Layer 3 of a small transformer language model trained on English Wikipedia (10 layers, counted from 0, width 64). Numbers have three digits each and are written without spaces.
A neuron's activation on a vector x is SiLU(gate . x) times (in . x), where the dot is the dot product.
The model reads these tokens: "ild" "ren" "." " H" "er" " f" "at" "her" " was" " a" " ch" "o" "ir" " s" "ing" "er" " at" " the" " R" "oy" "al" " O" "per" "a" " H" "ouse" " of" " the" " C" "our" "t" " of"

The vector x that enters this layer's MLP at each token. A number n stands for (n - 500) times 0.003.
0 "ild": 779530623504515668799292496239486538530652529646288650332736327696325638530546563528607328605517606466451380425556372786444636670620441540304636344559526500598509608522465576534802376460459581
1 "ren": 526680696585646618515315214387273529663517522690201518413581447693271753511691545528439357466434594331671434313205339574510509596551410598231467589224488522458386563677348578577814387634419460
2 ".": 768773776485586505592462446412425449461580481759566568627696465639447757540480460363510610500472536308490456249552513670602567385520289583332524461286842672382450705706321449641859664545598554
3 " H": 519575707550458456480375724466411755383507446462268673495708601483378517439434493076332441550782680468479427418616240526598542447451139757525512574240499844522549567717426466329478569564805638
4 "er": 427647733424655652523442576485475425519528522420438606533681732552260584505356347439561263323168656553525435347646221376567450335682191410443761590316429450323428312641484443614740554484660315
5 " f": 657682632488462456640512720297262476458211462544502511372882577729297517477458395466425401346621550521522324449561367456500609474851336650661555747397526655629615583712457678396457499578787459
6 "at": 780423596496609422660440749181330746216345752432421549421584478682432608404514600599229460595418847426475402322512462553645254496611394497750688460564551456418514689507348349581516364537450444
7 "her": 584633730554563438699340662469408696801509684338562598456834706670386690373491379414475555530321669628363294382503355471301520593641472480498525515353614605193702460562305483573817519380572483
8 " was": 600708809724618522558314658460559611768471635616384530593661595541409611591373575663588615642412495613370293457406343560624672527444382758588597503299973656680405543557375571442472527542533538
9 " a": 550688676474421504596220713490529402521752648471465645526613490819401602597382496401405482539569389309468302530529411557599536525565271809697568593231776607499336792598315411477590537620617400
10 " ch": 656592689504364498603455598594154499475497770575391781402715490520447364266510438335490531554710454532549398290617365557638662489652284481294599551230754811593528715754403568576416432449656631
11 "o": 634688779562404633442293759320465474248522659469323373568482361562371674497451451187417465728365588602537648381389418381736375689509351617379714441349683681266540419448495458670737587712537440
12 "ir": 524550735471683546581243924265395412734472533764542305484476614591411820571220632428588304737356669582322535393588319548611493499515511469454613510289604557437476399371515411435602492265689454
13 " s": 635532649641300475711223424270514562626314512510341569403747512638447574505505530307415544388594738479501349424651271611541521404702188642745542705194546594650376503598362514377464524595729587
14 "ing": 529728659647485562644456392350477736310747653619400742527616446748282303380365517265415355620389559469453270490476415318473485371704383593505864460481501331571470614443461422533310561665478592
15 "er": 468750721487653694658346591506489500637504633528549566388676691630275526356533499358412178418192542587411326400581140373665506389779437415540681512318662374342528480383397496653689456529515399
16 " at": 800697637692415612689522502347546438536693549447286614547646527636349429520333559758624575591420480470425484362550321570507682724534194652510542536150750630454471631540309438259513547744492403
17 " the": 648473634539554439494240827428541496610612536411372701511612681682373642514328413515639586493562480431441204482674454530681617638413154685432597582326773553366290781496449545465684471673544450
18 " R": 555549632539492554708355598386507530468472542678300455644668657535296374450481484303390465555926699473200724298596481518518562609645219440400497689274701614590553468576585511513796534629784626
19 "oy": 730574658647556573545409606459347529402444673584401508445364404476157466449535578586354483552573546462303296520525270580574464691577335464059696572690710421403481628605682058484494560507533579
20 "al": 547472508589553464646552556334243620527651678699526678271538762705356584436405445441606467553671777368332569586484267330542310607655391497206505524338638350312392336708442462424835411273638569
21 " O": 602629636596478584752363573467387437611411518352138570437783631570287579451444370316540246549759638419345527556704497492531501476490191546270464783640595442280597630565510463557576552574644487
22 "per": 473480736488756508531327502428023403148412428523519582395578667663242529328468693719486443519587522438369500488447390433511475747559216284317497647416411389588370538563294563416722547719561578
23 "a": 588565800584439247476342453396341749470397706578446471276647455714340750504799498497507319654669452410376664331438180305630413611619393515373490530576568581203586407688543410685709501597574454
24 " H": 470528613596488391543353635429363741479430502497269654350647545552354477456470533108301368559860721432449409431657201520568553512444080659430443632360509857469557497669519437278568526541695671
25 "ouse": 725587613705566639452506336337531576532453552636419701374678529570182688463527474461355441685271722516506383482447331590470670484486304254125738534692553402678398525804468464575652631432492323
26 " of": 594705648794525456554637375285479662312637400604422574586571577658300623428277541582724450440503474572427504458605210413475619605583185618480629592414761455337291438770304367518853507533504524
27 " the": 620458624549556490459264777393494484653669470408368742456589651680364684528328467514647534411478514392453190500692411555648572635456219704452599566391762617343318838548422582546662433657516408
28 " C": 507564683453503304582350607325498447296470452433292599502686753603261386425439554391206531657726634631426579417683273594685684530626157419197332571352595715460474548443487517385630425600627481
29 "our": 644513674740683469454377584542191565578428817642266640196709652615181595591204655519419516425440578484542386490555590556566448591493326383175369619463513333459396501531459322456417543397551405
30 "t": 647466618773570435556533553134340559369364792393352511342557748560307455366479712382514434377591665695365510228591693430602590613631472274446469342610623635273426380634415476369587446460683449
31 " of": 596696681823509423526617355285538682403527466608407536570601591726308595391323489539690465444570446647431502470549302439488703694583231627451564510399796417334293449766298360503815493516526560

Each question shows the input weights of one neuron of the MLP. A number n stands for (n - 500) times 0.0037.

n130 gate: 338363551543552430523467613367398582564472361425415431295663429449546383418408372510395505527471398454571589386554542470523517409516494631448513538568680585524514568617467469566356325612399497
n130 in: 415488523561441425484498677482552394667624409502632362487465471531475457468358440351475494430474493576536451612567457441492302362533400551579524556515461607620474531509691561504449471693521497
It fires most on token 5 " f"

n44 gate: 362596685558538709478487533487365389321792433338428552452420358460634752361776667545401705528509393351619605531232420523451430449440470775564426602552661315518550378362583506403424606430614538
n44 in: 595309541583564433550546538631661643438532367359376578602280545545610643407545543316476554603609351448687442451295417424611703364630314630530526388470646454384445529421725521498675590484314428
It fires most on token 11 "o"

n22 gate: 579559570411472300533567556383322354576716410600688401492597516493656446480643589666449691344493432571451555617384627531673481540418316490344663485360623491478492397541570472474545496368521551
n22 in: 609428525528426544500492392517548421488535644527536446539463441563675817518455422349482511511370351400617376462569471492631609402499436524433472515504470413397496284483478447594414647611501589
On which token does it fire most, and how strongly? 2 ".", at about 4.2

n151 gate: 627540759435409708473665604561538707467598357337337559450457404376576527691567426538415494494408366529577460415352645567517463437432446524560620464493267580458436425453200563618288588570638561
n151 in: 359614330556577263635394503461469331437606760579465571580477534389410375465480628398434395526668688407445572732541508442460663502502381476604402526577499404503544571541628496420656603462305501
On which token does it fire most, and how strongly? 14 "ing", at about 0.88

n1 gate: 502623537443202646589475376706519555372366515406551422364429613688516496435671458479641526678521434546548471510493496593589628455458627514554543434289491495599414531545570402547354611480250656
n1 in: 532723287371541495543444565611422381660372622454506521466474392530201401634581511551538551709421368579587447531386477594407539404387570684540560623346588592546426586369531345488471424486246708
On which token does it fire most, and how strongly? 10 " ch", at about 1.1

n108 gate: 330658438404471554473459541604573385575579574572535480564588558511593416445503647372495469461448422419551348456370377549481489507617535544579667481399401444486421526407416504435375420603441402
n108 in: 441551516474427602425510633301448544556540597513457447575597522555676461507602567488442706569391562492429647649647569345676711323498487484464404566462531664398661448523539452730393358625497593
On which two tokens does it fire most, strongest first? 15 "er", 22 "per"

n46 gate: 397349573546385360293441511277463544614708370653492416489454506327480533759350406377466433455446603439563368539592584319448469590381737430510387511691657533333475409351582571509581465642355369
n46 in: 573494529607573572437368777660574332465360472552439566791506442507559457457547671602503458452613403693417532509436147568386496478582576529608568471482464672564375529466705400607507462623472348
Its three highest activations, in order, are on tokens 12 "ir", 11 "o", 27 " the"

n110 gate: 625680491450467743498635697524483451448563481382475531531633336287608501615715375516422573633535517524637499829490360645287480611645411602463561404431413405445516373554587459568670454395508528
n110 in: 316558642555561498385517579505685430360593500497442574532428468370352492479456466482536285584623480629558572712479365698525531555639411547471526330527625420454485367484681643553583435520585555
On which two tokens does it fire most, strongest first? 11 "o", 0 "ild"

n186 gate: 388322399497485605361572605487590712394362556392531430500401491562482588532442493671456568327695644433400442463353437469545248408384699428515446517372532613486457490547377329404344621675785771
n186 in: 586245584573528498486268472550371356552604495634639544698431393356418273410418551370464424462586400413520406666565426529527449530579457696478605456514671375692723505616372686458576475711353574
It fires most on token 3 " H"

n65 gate: 500613495398600558580509352310699533466631495432284458615575498551590669528665585484442664589248399485640465436411741645433479705455473654350468282480295520403400477488584553499384487462601380
n65 in: 594469447643311440533692530424628585378325422548507644509589575371624613394513553431506312444350351428681432621558567511160288703569370482455588518526472491588454414629416331669634570535405554
It fires most on token 25 "ouse"

n126 gate: 656464529472324503688629354603465383427517563422537425462561546733316492682394584726713456325561422552426458414570561592573409546392608521507525366462263492604408525357595716462515569433554630
n126 in: 512554416454393583595615637550444467416532534251478348524444217638332385558581341554515568291571465503449692384546444411563519519218380542560386437460598615417503541355386671540477515556537575
On which two tokens does it fire most, strongest first? 16 " at", 25 "ouse"

n183 gate: 635479409515441479466433702427404421480477489386671479610623624551365413382395385570368477472384371515490540531543609395516544544349589416578516568318508536619493418459558672585507446596451578
n183 in: 358527483400491459585639490513479623532605559310386289673652487403454439574562449439638461493437409509309576573475467428636503511491243510531396314429526449375434563547269488553530403481568405
On which token does it fire most, and how strongly? 17 " the", at about 1

n72 gate: 465695327545565645732358498635574487552632370463466422374431589530418520688700548316562389603536555518576554254384778567423570559578617456552411439460588396477518549327482262490432368491375545
n72 in: 424376620351497571521666716432434698509509505337468368462659503670431353443594422497456493407449437416474547465755273402467482369367588454359576392550466371498518462588539543369550408605551667
On which two tokens does it fire most, strongest first? 15 "er", 0 "ild"

n164 gate: 504479401319596627391417420369476575544388471491616382554602428528484524481385478608485505783386477466487568615484589546529480495457571481480641517342488480447620520470571482511491476465579418
n164 in: 489578411478406609505444447368417538478416461484572386560424610393634567623439458574508445701478676527616435532402433482445463584576473510578435556403419533496531465594602467515449458546621372
It fires most on token 12 "ir"

n160 gate: 337536497639659651652492303548346511615519360471349384468416650452497393519603476635570436559378681478419240406452468519416677555662612382626452591601520373532704552489291467583466441465395647
n160 in: 438459431622486465470439647517653491682481433499378495503516628712509361628526697487273469489563455338511371540339619555565415502246430391372548706418454641520350547563459726364526367417460557
It fires most on token 1 "ren"

n82 gate: 674387509528619313497405539685312282523556263507736504520376530321531374585580633575488729480413516507495337603495406440623450495472339598660470394421739333455428504617561470520500512482584512
n82 in: 702505417537493453532496462701494343701499548291426455431721444541402576643457384482567282625645617398561629407465642441470605535358518586517420481349608585643427416453403666332555431426417532
It fires most on token 8 " was"

n119 gate: 454553407397574323594700704449725583592426426406407368394585422745485417644620503408657463520528463519519380382400595488437742554358570507604367437575497622292208453291447523726480527387298615
n119 in: 350296653591552676530258298402318519416479391613321623390537587527565502445419585719548486469543318522500529594750539529215417501476297658476657547292443320556480314433251631615560471399450342
It fires most on token 31 " of"

n28 gate: 653422536338810523728457151338653500440625571621494492461468487376796456327425512611599443610611339480379440495324378567537629483583639652667507615521500408358706505544489625579668435585399520
n28 in: 442479335490441621712537562598601567487476346678477613342595411509344389256583772336705579602483458594588553225235538697248402480412547406613671437662686561547590666359411405637495612428600489
It fires most on token 0 "ild"

n141 gate: 541335669361503667437375490416453382488643349323439386527560416427648475492503456521547424520371389643627525391604357571574376491414394588523463422366488403506444313492632517610624524521537273
n141 in: 541437607342628602569456606600446428494764499360483562604491556387403503600598433408454455554373539518699589435669477537383344390465350610578451400425487330626428427434512625497525549650413441
On which token does it fire most, and how strongly? 4 "er", at about 8.9

n8 gate: 621544749417559600462605500384574591594631296545567502519347662351612511525385493615263465412584536443551564505549618480491654558395651397615314602499411597317521447480372371609328500440496387
n8 in: 357806385590367457484475481625532440523466573351489391452571304426306484426699415468549514574575662527613557423450427555410345565717245548435579546260474354559493672537471513393408354525353658
It fires most on token 27 " the"

n118 gate: 688503504605468531454285336570428493481672476495377550550671369454665410408293344573414578447501464493670509658645505507663412491507638643394512530548555349375612467540599475413409453319728485
n118 in: 499594407510384615445470414589368604685455551406531350439544481510412347432432581504513390586406375397399487432759585565444458331594481616647525501584543476558497655602421509575516433591408432
It fires most on token 21 " O"

n77 gate: 398591435628475715422509353547484732319524544335397312647495483623563612474483376581420509382385398585520432455559470521437379569588674578296285512541606605505570169565444499569720692506644519
n77 in: 352267707492446563542445491705585516352468402621493652547514558595487419648576498633655398551634453425439247545504381485547384341501458502515470413533531552521262506388441503250732513264494630
On which two tokens does it fire most, strongest first? 26 " of", 31 " of"

n185 gate: 306369317511491600560478250478500498456570519679463613550716450459610578542674587699592630539710487364588399430361466727660349649614623688542505574475315413460392498573639514312413550579754541
n185 in: 522591338627490418480419427591541464330508344634473710464624594432429668616698611570658752414405387591505442517451568685623531556579640614546537287534503357574565514390529566366573480534643280
On which two tokens does it fire most, strongest first? 0 "ild", 21 " O"

n58 gate: 348643558511515491437542541538476447482660409250599499397663407337459443545468474663410657573681479645457531361250462676458462402747457430535772592401555389374503530437620457550263652455457567
n58 in: 477400658533529389646249540539430571489541505574342337624453547409493449415524534391589582561476455387563669555576488400592203525225405558613476343435594480514652490517514676524641404447632418
On which two tokens does it fire most, strongest first? 25 "ouse", 8 " was"

n50 gate: 433482717752603572405631570295632412443697316602491466666533589427545561374452464383527555348605278584537483523394477553498522414608720499410551484384360501521374458667567438439375552400696466
n50 in: 510552534506532490332615530367568516377492679371441302592775330523621340417418540377489471545586611536655611748520575272465359555498463541624552487335498402581479353397387547463564366479374451
It fires most on token 31 " of"

n89 gate: 288389446490441576499463586460674392630585517598623337512566620374357486505531568625506293507600510604673514453528535535454573511505269645619658664502416623515533342511399447500604510473389277
n89 in: 368631539557507506398430540517607341543481456532536356667488596399459571341513498541458318417554453495599441453440343525462452535492389418536617699488503576528509442569504519500619418618361342
On which token does it fire most, and how strongly? 4 "er", at about 6.5

n4 gate: 408606322399450364632328566544668380640512431483573447617582342443622582315484514277288335578503398693504646567339518702408681168549371592624446494437687643453433459314669507500551421605332649
n4 in: 335463485480586648530396706405647378556269541599298456531685570444659539263281390415263653492646613593480556522443482410470594497511431609514310502575288684603679507375697611632297629480507318
On which token does it fire most, and how strongly? 28 " C", at about 3

n55 gate: 550504515458555414486473390605308278505650342448675408313601535513188471550669346515586175557603369497413641430449575706366368461643593363621270452529584534592325608282586477495448717499539595
n55 in: 318480395524519695719509288313389675481436617472589287396428455518712352466325494408222706482489475348452471407459434609599732512366520396416425663616415454455603674600492507632701411602554507
On which token does it fire most, and how strongly? 22 "per", at about 1.4

n123 gate: 533488378454262547302558750628772383648461444523570569368500642670451563653686399541411656297441604721553287434277606510371476759521428536636583517750384697560382440325483344540448578463528628
n123 in: 587323900551412326330427497469597541544546570477536765265419751471472601497543329438503604369584473356402764361274775695643478672323536653420462538630332098450683519421421608502370486407662467
It fires most on token 15 "er"

n75 gate: 515465338639412811604433571564317595412499494473731405491528569346636646639517449442541567602413366392399580471638593400540372327448434564448578580522457622633484742384493329451503448408500502
n75 in: 790396465512672367469454469563495420545535545464403308569419463594527334415510502524548472499616580581437454543594287600231497693467536593613425688324469416438540425640571585589516571653478482
It fires most on token 25 "ouse"

n172 gate: 685499543438452526378405543452775560548603428563463415558502567695592627472599628574376649404598523496302361533423458514393428756418456417488414434745561444704628420326608608294521779419663533
n172 in: 571320428593300625409504658556380508576454466514508634517404352565687559583450615647500548402690560473280566628386320571509428767471387607338385384627534458643619541537597599545471486375593477
On which token does it fire most, and how strongly? 19 "oy", at about 1.9

n137 gate: 260481543386569487535384498624488567527541414421538379598441463615554392293471550631455459346674542471571425585566611506540425555591526491546605517544541621564622418675248310656408572632346352
n137 in: 298596488629559433418527529717514496607543413555691339768511519456403412270479529543616453570649645545492346564475413533545474467689637659543537559513462548429499509702489422470636546458467476
On which two tokens does it fire most, strongest first? 29 "our", 0 "ild"

n182 gate: 575286293666439619490408362478330545559418566312755388402267523565305440571525480542536678409701491572570420608480612805431496526595432314361216344583436443824345588457468609577432451385595446
n182 in: 604328565496573546423556350524556551491338473340695679324414576525640662489569813620596519878664383663561522338323590581563528481470386478602269566609433656364565632633369142575399311596547626
On which two tokens does it fire most, strongest first? 30 "t", 22 "per"

n101 gate: 466830397626438403487552482472340558560602503416442607420547447459464310564306614600459416372461556507483692582434538578559515523304443422436498526725564624610788578362490361533508492394245613
n101 in: 678582412541432451371387527608478577438495340420498523524566422520460430607529382500560398440408544490432756492466541453587646459307447498281520529547700409530553441361509461510510650366263590
On which two tokens does it fire most, strongest first? 19 "oy", 21 " O"

n67 gate: 649423311618591534381493460585517474671591458454622514581484425675480629579467409544541469600520612592486499621334585607339551512525548739497322565492710612512632529445432507435366613695548458
n67 in: 533606407428505362549346406431425497344342588473532517577441659522462360479336347572513421343567503654560414470674521275595623586391402306320545490528662527425542362590728496461499413498494537
On which two tokens does it fire most, strongest first? 17 " the", 27 " the"

n156 gate: 308577409474621538476449387554525416544637433435432580538441603573295447558530585381808547544662576489766528727297680605465437456527313324526393323572585681455317495537536501324531553233460341
n156 in: 502446508507536536375580624634509523413560345437415427629450417489467443347486463696327426476478553624409502269625459397692430496563528495306468651462548625688604264493304470501631679667347659
It fires most on token 28 " C"

n170 gate: 525437565467539666595570296537526458583495491509402538314465288573498591530678307636547325490360411364445463624566438570435382615374414636473441328522486669451216449277427526396488571534719486
n170 in: 490380581533420536482626506422575415536607559478640520236498194286494556592584247535527487306466640413424488573460552411370468590446332677441506431656594637531524444468431413418582376470701534
It fires most on token 0 "ild"

n7 gate: 486426158577374367441542295496677407345570384414509413518532732374562396812500499489457501527374577196481677532404511365512742617546429528164425503643410584721546476462631408471478847549544518
n7 in: 518547276537407558522580398559402587231457478522743472539403484377360348536616448565533578482383625447436562502547373322555646508525547631204603502678282671682446376549362423532565895425543542
On which token does it fire most, and how strongly? 25 "ouse", at about 3

n79 gate: 556352549377433727569451480584751406397328317726491427617748438730550439405579542606706509535445617513594581386170716610569581573405515575522487451481579541499447458315567567572325575321539506
n79 in: 345380576374404496457531574600581389582457461619342430362450358514577577276478494384452404465620513355419336209556577475676483504611577449278543283409614523820341737435422590554496444414467608
It fires most on token 0 "ild"

n177 gate: 534472465498515518491528530600458473534481441510450592506547517487472539509568506474508496439535512467501544518489548465546521493540475462470518478511514492553474486573509488502540556444446474
n177 in: 506477458461516529458469458585475546465427489526446594539536517463510505461540489466472521519521454518497459543521525505531539530519509464521510543464515554539507521532478467568498462379490494
On which two tokens does it fire most, strongest first? 10 " ch", 25 "ouse"